Layer 6 of a small transformer language model trained on English Wikipedia (13 layers, counted from 0, width 96). Numbers have three digits each and are written without spaces.
A neuron adds its activation times its output weights to the MLP's output. To switch it off is to set its activation to zero at one token and run the rest of the model.
A neuron's activation on a vector x is GELU(weights . x), where the dot is the dot product.

Input weights of the MLP neurons that the questions are about. A number n stands for (n - 500) times 0.0025.
n28: 471529460376479508525670669610691668633425305600479795504561483513583594561422676513274654691534541549521538389521512483598476747586421792332354461298607327437734384409373447549147640336687587288183482551312424627484407388484560277438704316312458695459714391479630680459678443489633517392
n72: 394703553491179269674729717461210578367820221632280459428581326622605451518582766369300400445483527334395564656458375666482460560312309723590578781421802509474649608496406645365664628746513463536242437400406373554637558537504352482678474620320794564364229340404449514213500728492438417482
n76: 365620366608378573248367466521347463706804362500448477662196596393620286771410637313500574249492710585565325278421368575594437640649591133526709241624791797516556267533619423671508290571654366457526615293376500517483475621633430463439663557450473587457427580522417474636517215397382692556
n111: 662758471552426388348366365434560636466422295412601269706496697442450384636327556419542470487682689654526526472575325152453701425581487456504605415150558319223530329471748539745656365609642674444371440616260726320272403712600394396435651578471562522422457521658619642696317653364551574748
n133: 552286558631589177319451714386414666558829575512258677445619528702623476594492627418508644664605393547508411363313516707496392634677588333361492306500661572511381612591303635615527279612415616461492218408326754330407523435419590500519411292577348636820456477536544354531457555507481440380
n136: 349347837298549413340589769362429669472641220383485378333203290335607424690447663360458612476469649719578657541322405534309757426610403465625417545333560683795269650602376524534349261150654544404529516440567383581524740649351548393523678633579763403519221467856686792352500419322401168616
n153: 505599548341436491541780425522572603571294484438509254522608509406465720464672761495425742258479581357651555578519285551181328532504618714378779347221513500452260472734446414626470699329579642612346301722262526392469708282404521465551465711355458787491677527541408590142348880358509491299
n179: 362532337668573664843414488317563439535492507547472659567309524587350615260408456376516399544617516575553484521549425406571434415777492639404557027731681560282532637255353384691530305570508540591524204469413426568500457525461518566241597538384685524452532469524451508690417212419437678592
n201: 535572541641519500328465563518474576400565469496508589538236642362493421571394194358563753527545492429642241390636601574590692543477477332655519336449588534377447512602153428300562674349581312489701419653485548334526177548339579621411670662563469691504333507531539534568429612658303635680
n223: 394268625426375584500684617770686472320490367394651275475727344505576131441237372541670410605523391613615505170454574292195486409637964637619345486223443490462718350576293490357349379587639730382401612309598654426384737446591788639467577674639561755475341432540450184740632485477093691724
n239: 545725435473383678522564391377342753565513488344877235271474424298586460531260535449517598437390496452617595533536531586619388599267255555540446729367676682585451463474562850478251396470513335069602657671337788681582574548530581611550712652302326263562500404621279637579723544529344406567
n252: 509320546483509262243318546760649352470491539550469445243646190536596560364016466384390470626354556684758812537398530456102575460722561482410579488475513586739440599496384582513578492416317587295659745521380734367462546425504649454601811574525358365764491517609509354521428598436504535444
n273: 776295487592465456557581491119643450539531382731114337583426571582437565465632548623698575412572714184362291382639370334530466496487725424303797442648542504525364486181461640736329705483504562478557669365296572413517483580441707542710214346453631279394426625718647539413612439407556616597
n279: 475616190591529230559632683603619575674625459484198583570504450560560500696633434745305546312614826352387808642390361534257371601664438798475450555536532504686355612492516305669520226560400575562322487380377516298585557556424447464718464614536607471250599496693264533373455385393577588467
n294: 591680465423568428400565632328749770535564278329706492285504491332735576655635482575615405768422590469413555423773504583634395362598609579379322466717330712785279303297142500545711518461256382522230292539531635581690500725348512469593184457408272523523707509486454213589629424317469441495
n303: 445716654533504696529500578620504278672630340480606557508633415448516595401475463323688264370721288248382424253697570411724472572389483299687762598564274429368804365488322417425373695379476361661425218644351577649361659489415561484316451441512543613588542484661767537442406430261586707605

Output weights of the MLP neurons that the questions are about. A number n stands for (n - 500) times 0.0029.
n28: 381594610416422521641375525659329514394535673697424429465539595533467500521523517467457511561393666406461232631260574412338450785372403348470528500616548563619285602329511580583571464449568582735568634514386592507540493475367621543510352475590319139515472783656406309521414617351482433531
n72: 287363660672648513413638516476640475491492631711517408321405414620414515567555580252441266470731505553670275532387382703474315443642533447559322736657522606636488488568576873680478454468386462656376369433310545823419414492432423512452605243492745401342516579350254217552676706325459310383
n76: 506627467570553627446500500294530796452446289320486787330496623617510577569378533408614737485343177630564490607510491348305432510394640617393544377421539339423598584423416594383561404342428596549401408742387592467514484432673597513595394344483536607570493446517510354493332652517635445618
n111: 472423508468336508466388451329557271369572620630476508813434468447436424408662393706380551590748741496413367522544570460484200582526365713427398535448587752539572731469648504369415554581442330349312586515429574607578787424648747348346267647488305598438582450550553511533465393560689380306
n133: 500715456525650469377434602650351541485425513645736665418466295500609367648426427424430560522335634504452686575723437685407591440567423409402344504410419755546531554402651338345518483619542324526507531600176433453325384428402480539424560733545569480277624647654352494523414483644473467533
n136: 562368347460375606566534476286457810285352641614284078328432367700356474505824523442636696317490536835614559677486273718445486491579523495673595284509302477691452581569299604467444457127292505454297375548356557421700977222515542405564857447432574555448533629624636451653379648467595254742
n153: 452518633614417330490524312497708593400428411561301458493602586394536287601480437436539496481630413537545535539584598246673353748500432490464483628457589647313552394358738629313547647626580353590333600271504515805447500493352690471490507426489427372564449642424500635453514262585586520534
n179: 670690410395357373608468531691410524568406448598518570402302446637632326652388436663582443519518708493542643537480468525730281517425648555407413691358366662568182521443579393466648606635674634503463547444485383599307533507596462384497337315196405437568442454472459536310638571469479580647
n201: 480520457450610454569392540427574446399465418494558433454614469625414371560439733498462451427480517534548582505638532450623454456408439526270492602536564465379355428536488452529392582539465511572443558395514535552412472352670511480477565435522420385614516433822696603521592589323540556497
n223: 420387431646295637721405597413724585670551393491632260581407474603524674423343405556591299617737322659670426366330453349647504745296739454581547372384641427334662508649482496655536288381573569455401804556327537400688601551578667266475521379439525443259362453782529440665401463651144695219
n239: 187461723589367673337521447660464606456586515572433451348366445630358763335377504363625374504526666639508454558389433644683477536604496464473630508556449531764512159538562431295465413678450421176579655693445283675513508627183279519504341695667619348202656512602448618357310619556577598606
n252: 343420561670381450589576472399634546205682665485614410543589581397423603435419428410355442614444437644663234605334559467701459545402598409551454430420714648387390585621589542574466597593800543400466432239801589549770614393649416399510507471475459480396545425350669350393396528363465398542
n273: 320764728367596472320237484586325700491368656338471415400343558440394366605406461717704295628823424679576525492555522525517565477755394559431321405593400296681632588446370567350784520546626561388512543508546465391566205609512496583399313590439481699522386636219453650446298753543552523548
n279: 577496511367590600595613428429471401599451592538755374464507350472547521493528551386497443635348538363378456557423726452486638513152584380648589554458336512355414467619635406516552637643574483729455411503514386631517621318372555444350519705598519516568577503259594337506507663639376513365
n294: 380526371483170312616718652395422736232533347569504575330731564488426553320570612280487640311326148438409623646609530556682539363152423524619599363677569527479450640428639230443645550568702647420360276254496401464623469687542736394328532618631279571658553492550712566488638544423451512455
n303: 480728489609563465465489531603605542432613637464511627475707464438563519411420527484726312426434549227528547446411500339485367247411583207413510692582803583522335259449371594337507603378361479636377449599636588709446673634496362507452493529507660372469445482676413516384436568604636685359

Each question names a token from some text and the token that comes next. It shows the vector x that enters the MLP there. A number n stands for (n - 500) times 0.0074.

Then comes g, the gradient of the next token's log-probability with respect to the MLP's output, scaled to length 1. A neuron's effect is roughly proportional to its activation times (output weights . g). A number n stands for (n - 500) times 0.0009.

"om", then "i"
x: 356332567311330519478340552448506357476355676460653537453515693392501683563515393674478421566753734613507327366488738367749316545415375564690483734462413527786347464409287611500710605788511438520435631378360382292469438312546306544571622318480492730605451634487698417325429409737483504347
g: 466339406375447383701657289371626747512524285632392407487494678534444495464521621541643528448512515752600643364444649498559409430399570416531576382526493386454292600432572486498660447615617636409412335518460678469529601443359554432338589575595545458349872430572566631408475512399311364394
Which neuron, switched off, lowers the next token's probability most? n294

"ular", then " \""
x: 439434491244461556574352590427580378473406898277599625458700629421379489466565550628380322656777657639513428408478627414657282406601383560610516645492373627838331447585470480514622404560551580410513507415288369442625441441516419480341650428459632567526434780455665403222344574814324567175
g: 323328505571459551389684484585446360540667430543528470465544561618519387650423545545566523632615458543375278452523409280532509378548383565639360667391676721382690671414755581608390425500504506487372532588529308410662426415474666396432372345644288599462609372819538485409502513364448431533
Which neuron, switched off, lowers the next token's probability most? n252

"ab", then "o"
x: 361478533388435679467422514363557273558261692372717622413615849478369521369512553694524487478778719549517397402461517358750249395447427656660643740404334611761420516569565566439687459626605453491407471432490256447504378259566471469421495374542481461688424630232569450288370642646489508345
g: 414354329432433524549714779413279569434554398408545547583474412548344479723672425356690651411361715544559513457342494586507550696517642432555321547562429440512355453497476356439561538409420563466653519510787525316360480540675600704484495553429654353426447375700512333460385583573412520381
Which neuron, switched off, raises the next token's probability most? n153

" to", then " build"
x: 521403510337395652483386661380384203500357703244577627422503838570411652503581570746430387443765604702567428464524610352728373497503379588669518641433402682746409385491432470597736455528555404403393587326270353443568457445665358421431638288369571531527259703535581479388431560700538438331
g: 535517535546495660479547535441537503553589511503393714512653704583483424515579509423456383416405375521529558306599313475555511547553746562284449540581372379634497580253620598515355554363404371565473501404499742517377673291581384594811550513406397415434275494527300443349445565822417577520
Which neuron, switched off, lowers the next token's probability most? n76

"and", then "."
x: 361270447345440571418402634345535533577368898332535512484545644383456498471555527591370354439780713667429418512478544416664366387477383588687500676516426674786262440422377550460715474665545337575431609313395481298654465418585204552488628314451638607648599693509609501275401571787355556252
g: 338512487441535578483525421568458537581361549485735355406272439589341485577642540413443335537494432287377458488542654452441473354491327472312550458447400484351465362789653536542603482785615484410522549533438712519510549449628558635677383502380547504416544695360545867589423413342665578533
Which neuron, switched off, raises the next token's probability most? n294

"In", then " 2002"
x: 429442482198369621490392643414405423529426830355609720510490725464554544463481474617502484448801619697718349471541645365686393489488389540575417726468313492768421432496506569549680390603565504461402641341265240435472320428742396405334593389340522546572379759572744303281456599664411562305
g: 524532552361393475457348513554625335563674584376333401368670472329422529657463600646314630474382470537391522534437568333552621654686727671394467705510679531505579686516447563482645433647552588690426384496542441349513464292456464549661311708573283562484402406418370398291423405618535450453
Which neuron, switched off, lowers the next token's probability most? n28

"v", then "ey"
x: 586247444346531548562384556363440304501311704411562638516632629552483544463478446655434262352716738539561432449490629263847352532507430499715549592505331587726233492418494691482664500673629394467418583363443392278529379280581362540521520439572659574497549690308730540387329462758364491390
g: 613478327445508429337337671696619664593418478637458339630669562493473413576540651467494567456570550290286505454664415632630475531508380493462484618282504386361546519480568300730544533509451540477439624607388463472555284476408332716540282323534370611545608570391530517362369417678616502757
Which neuron, switched off, lowers the next token's probability most? n273

"-", then " Gen"
x: 488341480253319741489337563453503310442438756275654661472529837419497485437575486640462344573759621669589342473530554316657418518483480616668473673481427596690428382417538559520673438626628468518384660293329226376490290410657457499354610452491525536560607813549606389207306566620380531441
g: 536533402417587510416417572482599537574424404340639199453534435390543358147793487652625222560548438528565246529392495463571508504549597283653494705446650634552469453545369472515579456432453566518723681349580479501476704568695322408524550458501446581627528424591563423490538600502444434326
Which neuron, switched off, raises the next token's probability most? n76

" the", then " j"
x: 473387487310426717555411579465584353465379791329497615524569777469402640426509441729304346515752702668545381459484599369657277567497369649599524661402420635865404373519453505597670471660543432445386593292292297427612433448606418495421562425437559549449381693534672414328262587586459507256
g: 324426418476627517604560347383508434438502428600535441523569531601618638520637567376570492371697425653402306325497660636601524513402612415686657406238377481454366647487452335244586407589474488388335453573583384648658718532348623505527697485476351475450493644358663499601371675576542308437
Which neuron, switched off, lowers the next token's probability most? n279

"\n", then "S"
x: 439370524259296607466241548416527446380386677321650546552520850428512436385464469743499309517720627716610395399473573267715424502577482642655476767409458601733407481485525544515665533606660578480423685283333273403501378294697422453432500334427595626548441695639586464347374587599340536368
g: 444711565676360560371605471539545641538668524425318382505410576532430552299604503606593341417480355450568401544382439628596441677471450391670520593718509376406594507435501440424196429522501493598241492465365548689376288432548546672707499204497537556777453590454505458522604476552549608374
Which neuron, switched off, raises the next token's probability most? n111

"p", then "ly"
x: 362514417349398509691366563422611247450189663471656565456515661483469603485473560764409178440762555601585480348474505315779403379405497529755677667423289613725372430531470565556489498633722486472523518457327322430527434312630438566406530289407600595581524710292776558327402504746441563357
g: 462511514555567608467472645434695659439477534534600736539567455585509549506661423292658358558741518400258531645359410460435210492660410523481431602343653442558718334479514594305610203333456433585572528379333393419575537448550465694594382574507497489385417504460504400395756497602447442558
Which neuron, switched off, lowers the next token's probability most? n303

" The", then " n"
x: 365455524261403688491357574448476463458368781330521656547501890436452577406396387742402435511749755664658438492402693377659319554506357654617447610414466553777428364471471538609573432620623427500443652336288301413537443410646402514402608351442458532524454791499658338285322568612416486351
g: 578616648316448595567635748650547553546638614586403388378579339592446541345569588690195546283580612635467281659370572360437661571361418430565468446649492328344417446652422588402592322574466528341426333542595400606587653478439573450479542403385492375403316728517566479571491443508521579496
Which neuron, switched off, lowers the next token's probability most? n28

" M", then "att"
x: 373448574324302645550297585434519431460429772343607651538310875490403546413405393699380353432655681627589397423355723368719376529596401621579538617524437586746450466528480563583646540739590524512372537354410233407414425244688419505355588343434506545561467772488654394349310565674398554385
g: 611446331539487569549451411567665527265556471431483403675347620456628528492628390473609478599634468419799443341436548508389391414520259426440612443712526458274431607326570370300679683373355289593608530465553531572503477401422442618536493476464678550520703358449505492653362805492530547545
Which neuron, switched off, raises the next token's probability most? n179

" All", then "ison"
x: 445299519304433594493330553443430501426415815402541576458494794585534654471347331651497300524811625721597441484426669391677312468571342592585432672446330534772455411321380531576767429741579473429529545280364367348460424385609344483403694430526534524505436705490667431254460671703387684275
g: 513357358580521436491368405470617669583510417424410539620395566461340429694661330401381522597538413523672461492467482295472379572793381587612358485477608319598422621385492412472411714583565362553417437560517616394413595320517311333370602628383656662693425478454487707582532678453599401739
Which neuron, switched off, lowers the next token's probability most? n252

"ent", then "ig"
x: 344417480389384641445314483325538341535255905276682606502567683560505418399390447648458354538773734622554313333486649572629330458552474636736556727495468628697393514477482435528658457511536504664560574358446252443614424370677282421345641394529447537628424719480569444248288489729382638343
g: 315323353545450566519699590501585413476719684481678556288358466413501670597428368547389483543508517627589468406401546395589554590561353408333637471479737530616389592415412434605439441454590261335596358493264455570444522286426611423299519524604581563570578577644349527730519733527508625391
Which neuron, switched off, raises the next token's probability most? n179

" polit", then "ically"
x: 459351414359365614493295511351481369508276945446652506436495709515487471472497354764406316550742564650568398381485770463700402522515396523552634621403321580755368596451378459534696506739614491366495639364368397525632493349636457532368646471489525531540486758417643566188356526714356438191
g: 590413650445339317493634558343564467685520486593567663562394471503727415528430531623560242675569535362486464564621517474453601407619573786421451370337523320346339494447491631563452447319698462536539453469473557603475471505640737609500586452455513603548293602348471641360341373325538238609
Which neuron, switched off, lowers the next token's probability most? n239

" and", then " published"
x: 500407656201308686433318587427507439418292800293619467446573787534482568541441423712422419555759671647535350406524579363627373465607361673621594722437342574672421428427547564579718538732546429466441614249324352464472494418756317410415628300450516538509537746518550543297355512641370408399
g: 649432556369533498534526418631438688442369522761366409475634401428444457403712438631407491626577431505586427400437436318659612420528554321460614594652516460724552544497449245633394471494609584586339492336590441567529588406303475510588648535027446487489426509629432596456552598358471674527
Which neuron, switched off, raises the next token's probability most? n111

"P", then "ol"
x: 448389472220421578530326604372511363391284787353654592593352728433410652404532466624403458486704666628679388422510528359765359546498403646632521634497355663694326438478449531528649364691666385574513473381319344500429395238636371521448546362445563642645503752436779442389406461805427585274
g: 675579569551413509502538585497507535525533662539381283593680506437399563471448446468388518464575575267511561739442451448579513421163706475462443403289332577497527655557467514517734448555455503677585516506426661628339318495447309330294487652278611633519489560431457572723503380564644288555
Which neuron, switched off, lowers the next token's probability most? n179

",", then " and"
x: 505352514246399666459325573415482294485460785294566558482560809483436662418558387707442396593699646693610337408483641362671422403644385659603542714400400556689214491453537457502723512755674453382396633224393379416420454374667364509321547398449529521484541746532662547417303600641478430313
g: 462479566366351523523551395471484464458601466506644189588602487252313559451771418447529272413388582452430377390463483400431525458451757337477479424518426687418520623433762668630544417544537460413501521417642550594376662441289418659473673579512602653635510471345455741533539597652551559347
Which neuron, switched off, lowers the next token's probability most? n111

"ot", then "son"
x: 446465408212538561430400561413600340670336852476667547460423686575478620354547435703409322433670776657483401402388658360774439472479379559635558761381395577754218524501433531533642513763557494496559660372300447450465402372493293601418616274384551668546486629510523491373242471670339560336
g: 377576472451428483376607555548358465533480550526380572587576386788533542563438414754588162557408583449506448618458547390434533708595343529563455477442606308530496549407477627353420474420364339471300517372383507263644370616484341508489464621510513426856477478566614732438573553561643511721
Which neuron, switched off, raises the next token's probability most? n279

"ered", then " t"
x: 385338563303364602577444510479452293585367636315642605334614633393431537575445505733469285569758698702468353408636588324715301310583433540738420644475364626799351435501556475688689461586713504376498531316318338462485492507534441402463658419384593506549393746437685583257343592535549491288
g: 901498534499372685535481578510446607406480220562321412598636445587565540448326569723395718395530489602668580551324415528635257530451556404426465571600455432449438368489351446553438447226424450477489412593683666581522678546610467332548537403492478625324444387452550564585422506363677471573
Which neuron, switched off, lowers the next token's probability most? n136

"==", then "C"
x: 430368475331335643478247535568527399482333812287663516655629864391446493392530420680508299613736572636568338417485537385648377471526532622659466771489391552742429420497414635467683413652636559490407744301248327478496418346665385384457469378346554582519423732503509483225418624633460601388
g: 425508672495515375408213396410448704413462583552611545569451464703478593431498423208740436558542462518644654411355588626683399408503563375307572487427419536332485533320691687479454422630512434456502455547500407734453437595463360530514260520356513676449617399592500554675388420646473744516
Which neuron, switched off, lowers the next token's probability most? n223

" W", then "ash"
x: 448361614265488690607407572435367454368434665411573564504380829554356569454360430733373310457638666653641343440531629387739281601453422652650546826486439637686421476487478561530691418686588475493451464346374228429475383354557327469351488376362615575677408678514674456289358587762411524320
g: 464371338436571734677655504553514602501392450515577525322689425645721570516365496392477356493482444753291525459507337711455415519408523513529545582689661279627522533528340516603298765668509373579316389571658572516543511361511457550407449226482375443561558389427505467645384480355540530484
Which neuron, switched off, lowers the next token's probability most? n72

"er", then " from"
x: 457422492214353660518407613438604261644496733411506629503591749430587516494510546741543246375780684597437418435526577349698372344613389475699705644455379531805380338410554470541652504628598497441522566364337339251407457418606451385433589377380638494423377830362558619370404557634380513348
g: 375525494733496368444214476624582671559428423571476733441613623511352650396612572313438291418389502335460404442391512598573433370493643590643556560540472766474559639560490581795394581680559675475647535459493320314472503412375599417521447458282496444559520455544592542601378410323461542326
Which neuron, switched off, raises the next token's probability most? n273

"ud", then "v"
x: 479286459267474684438358638380419352563426708428555716401571608499413498321720393555517499580758741557612384316380607405751272567427361459710595734385364513661208568424491564582722444690606500582411623307453342346481346358579410499548672416547375647587432615577606528226439543730410525340
g: 479634486527393591539430591318576864501422690520490565422344442706667530751534349411365610285381516606566396488417492344335518382554659501718368502433493517510678535534536338448408523318497497265449451639549515359382540438622370484541508650518494450516520579729425476574627597641333395321
Which neuron, switched off, lowers the next token's probability most? n133

" w", then "ife"
x: 552367507339462719641382479390409424327488718416427548474470822491417508376496485716361295518689654731665332447457595414722332526465361540700583800432485591705401504597578568509639379743589359502433560372314285451601385313613401398454523281358558525623348649508615540343309575846400373433
g: 644675520418731496480549320711479622801651481572452331454622404520448512562376396509338470632527513567569383464313594478407304521415535623592550633705700524370365497431682522388543532605324605409604570374504345708336622468551380394492633608476445527302388524504396532468315420523259446527
Which neuron, switched off, lowers the next token's probability most? n72

"air", then " during"
x: 504348484229405553451328562403540341575380764260693540498570624531418515355500480608600384405815681689549331401492573357722193526438429511697413611480492717909327503535491515458549357529648410500542628383387412432424373398569540491486598441498575548663472777522645499313433589684382392238
g: 489569675548566542361511375599456421452459609278575469314597514344414353689423471559510442601580666483578301411519515461339556425679183502319577606446465485481495552426712405634698553858621514328395397537626538473528402666293362477570408512502576599383588456636435413696348468546605540469
Which neuron, switched off, lowers the next token's probability most? n239

" 18", then "6"
x: 425367543313456574490285695480521487443380840408555696480506845531488526395491485705551254496691676620624270445429567400653350475353388626618447716491289572693393391420517537494777502737591479418334519282467315498566383359621330436399699411340574619513424639464741674241390564601392529303
g: 593506413646413684355582465459509570743386447372425426672573668517472503369514637483514464427628402552429530553595507499790463496425532476612187635250452403330565366598629608605453481354407530509486402520725537566409650424565268474667400629464346559425437489403625620502462761417280396436
Which neuron, switched off, raises the next token's probability most? n28

"ence", then " mov"
x: 393268440424479612505318561402499304521303821418559512513635661352368563574558534642337305571700735612456363370533742356594345411482355606585514806500379660761252534609469451588712414676592571531475624292281365371519432481650380366464580467517627579480519846451551549413424443765364467205
g: 622664683627502495481464440459407422398425517448338561431659500474570508410190460423357629388535491542580772416392450568648617624457567416450457621411538375403683555360433304291446616404621378768588629585511716471528618450551544579602682659501445555252515497481378201543388435517405549482
Which neuron, switched off, lowers the next token's probability most? n279

"s", then " w"
x: 423352433342415658505362472416370428554411762320658585486481783461329522338474518685351268539701715654724269511459731363711398528424400626704557604410542657733320428515493566629672421612568382357467625383371266435498389332664331459391650339479499684434433715486571681437440429772435438364
g: 592581544344549754619582621433408531382441223415181644557548630503496543448558567392440520537512507564427381618507517469537547789504542360658470239536688422424390422354666578542396466250419413453468564587641537503565674350470406483682601359441356595296412492353447638664478580539567480618
Which neuron, switched off, lowers the next token's probability most? n76

"re", then "ated"
x: 280395593251408545492421533420612312542322767534593676449560703653449558475516525645494331398805710591556361453525543370684307512565422602831637641405363586804410394517592520427540382573528423513447543305376230430501399312570499398335515256533564478708389802318623524374339623748454455398
g: 566503468403344294763543387461517482533483359407437497467709427479570406456350515302550376526334460416399615316347579454564720438568526472692583490552474395532306505517513425581636579563653717587495583526462544351394748548378348508379623592544439482457246672482566668551447552349811482688
Which neuron, switched off, lowers the next token's probability most? n303

",", then " All"
x: 481417571303474631535271551389469266453462816312576617509566771473535635421429424702454365466773675715714368485438600360593408393586389613560500756434343544693270474453576458548723551675628447411378539259394362399407513384729294510309558355478490597429513709614724527269367521743494413365
g: 603318476513456546425552306755393679415570353468631729492691436574566388338480412540297541418616480789443333637382388367573591543677461479534601508592703329622524409481430374606447500366348477334428392416558490396564475614386499586362376419643792525613563479427421549576442586527379676540
Which neuron, switched off, raises the next token's probability most? n111

"ilm", then "et"
x: 278349456378447640329361507429519379482358845340719571553553750506468533367335289698556389434742699608604403516443499374725355561488242496631622778523386582780353413475431543517659524841565409447444596346384301432502518324521391541421642443501510535695455644437559541310398603695246572388
g: 510585609389454585530540523420346524576571409749521543493381510377402582703646524482434488469514689575261605276380725511651543390404303469585529558440470610512572604474597536359509428361614440700325199600592333393419410453574461411598405394584559670540540472529644387720287411683342408586
Which neuron, switched off, raises the next token's probability most? n239

"ud", then "ic"
x: 616420444295387608518384653352492399461388688362630663318639689542415684554552487618490197631709687550514380347422749488718361542495407510686523580321406419709275676400475596543717393616576570447363713175466277362402496454666423486456524388440517639630551652384577501275352552719375566287
g: 602454433309362260573531485479528506422803575582692260448503449426577387398347424430349464542629466426650532497554418700502353320568463469406583605622431463602417558719321491456749622592714554645605384543721593473657374453371385573525417555597554398420568343429442504239607458499579508529
Which neuron, switched off, raises the next token's probability most? n133

" att", then "end"
x: 582373507275405614628285422430463441508472846440638699509517863477545524405447423742408389594678667733590326373517620358620435450457405522689494745497455538785609454467428443445616455723459455399386502394329415473409386319708456432427561386282475519542429801432612475214437628830333421364
g: 468302330469524600588651319509492375372339520275600557552513514338489682538369688436684450445589454479311619462494647503673427640602478412335378396362560561349635449414502742426645520610398366313511392537667540482787505371418441522574506639488340472433499518524507456472637622692432772508
Which neuron, switched off, raises the next token's probability most? n28

"\n", then "=="
x: 431354544271263619468250563413529440395400671303660573553501863400528462384470474729500322524700618726597385395482597272691426512601489623644471744410434595733416489489531542529692507598659557457411686282349292396499376291685407452424497336437608625552438697645601476349362582595335551377
g: 395578499614509323630276293598696545533212475548702475449512504588519403550508263456324651440707519501654537430689701416462385324567500545369460445336544651539306473406554623585541591605563597471515437591576513496538546421424582357503485668326340611227453447607398679715375526502496478508
Which neuron, switched off, lowers the next token's probability most? n111

" V", then "inc"
x: 446310568293393625549340581436501373320383720318688620598422790520401638399425405597412414480791610597626395427361641336832357592536415626637488699447392565688331510389479572462711530604703485609438530384454297341476406273600406429400571517459516570548505827496645411277344590711377528369
g: 342373369492663461695460329530528517548397467441433382709534582409479457520315446505478320605379286419747559472606474532549491392448665582406414482510215232413574550534587550540445534435546546556403697442448610577578579328452373350496534446299610627526505481602648617507501732719498523833
Which neuron, switched off, lowers the next token's probability most? n201

" he", then " is"
x: 482534634224381706567375569357487409440270769458637617429481828413459508464519344657428331543723644704574350418464665282665420529483305561673561680414440654711425509416553514572645534610559374474375717334349495479518437320593302514399504287379451595590303812459647601350335639662392365455
g: 440583468320593483488374745314580369409384541605660471421509433514473484505575328533376502540522403353567636448450624631490512491393450774836582555569564524498537412430630579662575612700317591491631663463419410527574172461583616565417376647452479409532368486375302383542682310369491490378
Which neuron, switched off, raises the next token's probability most? n239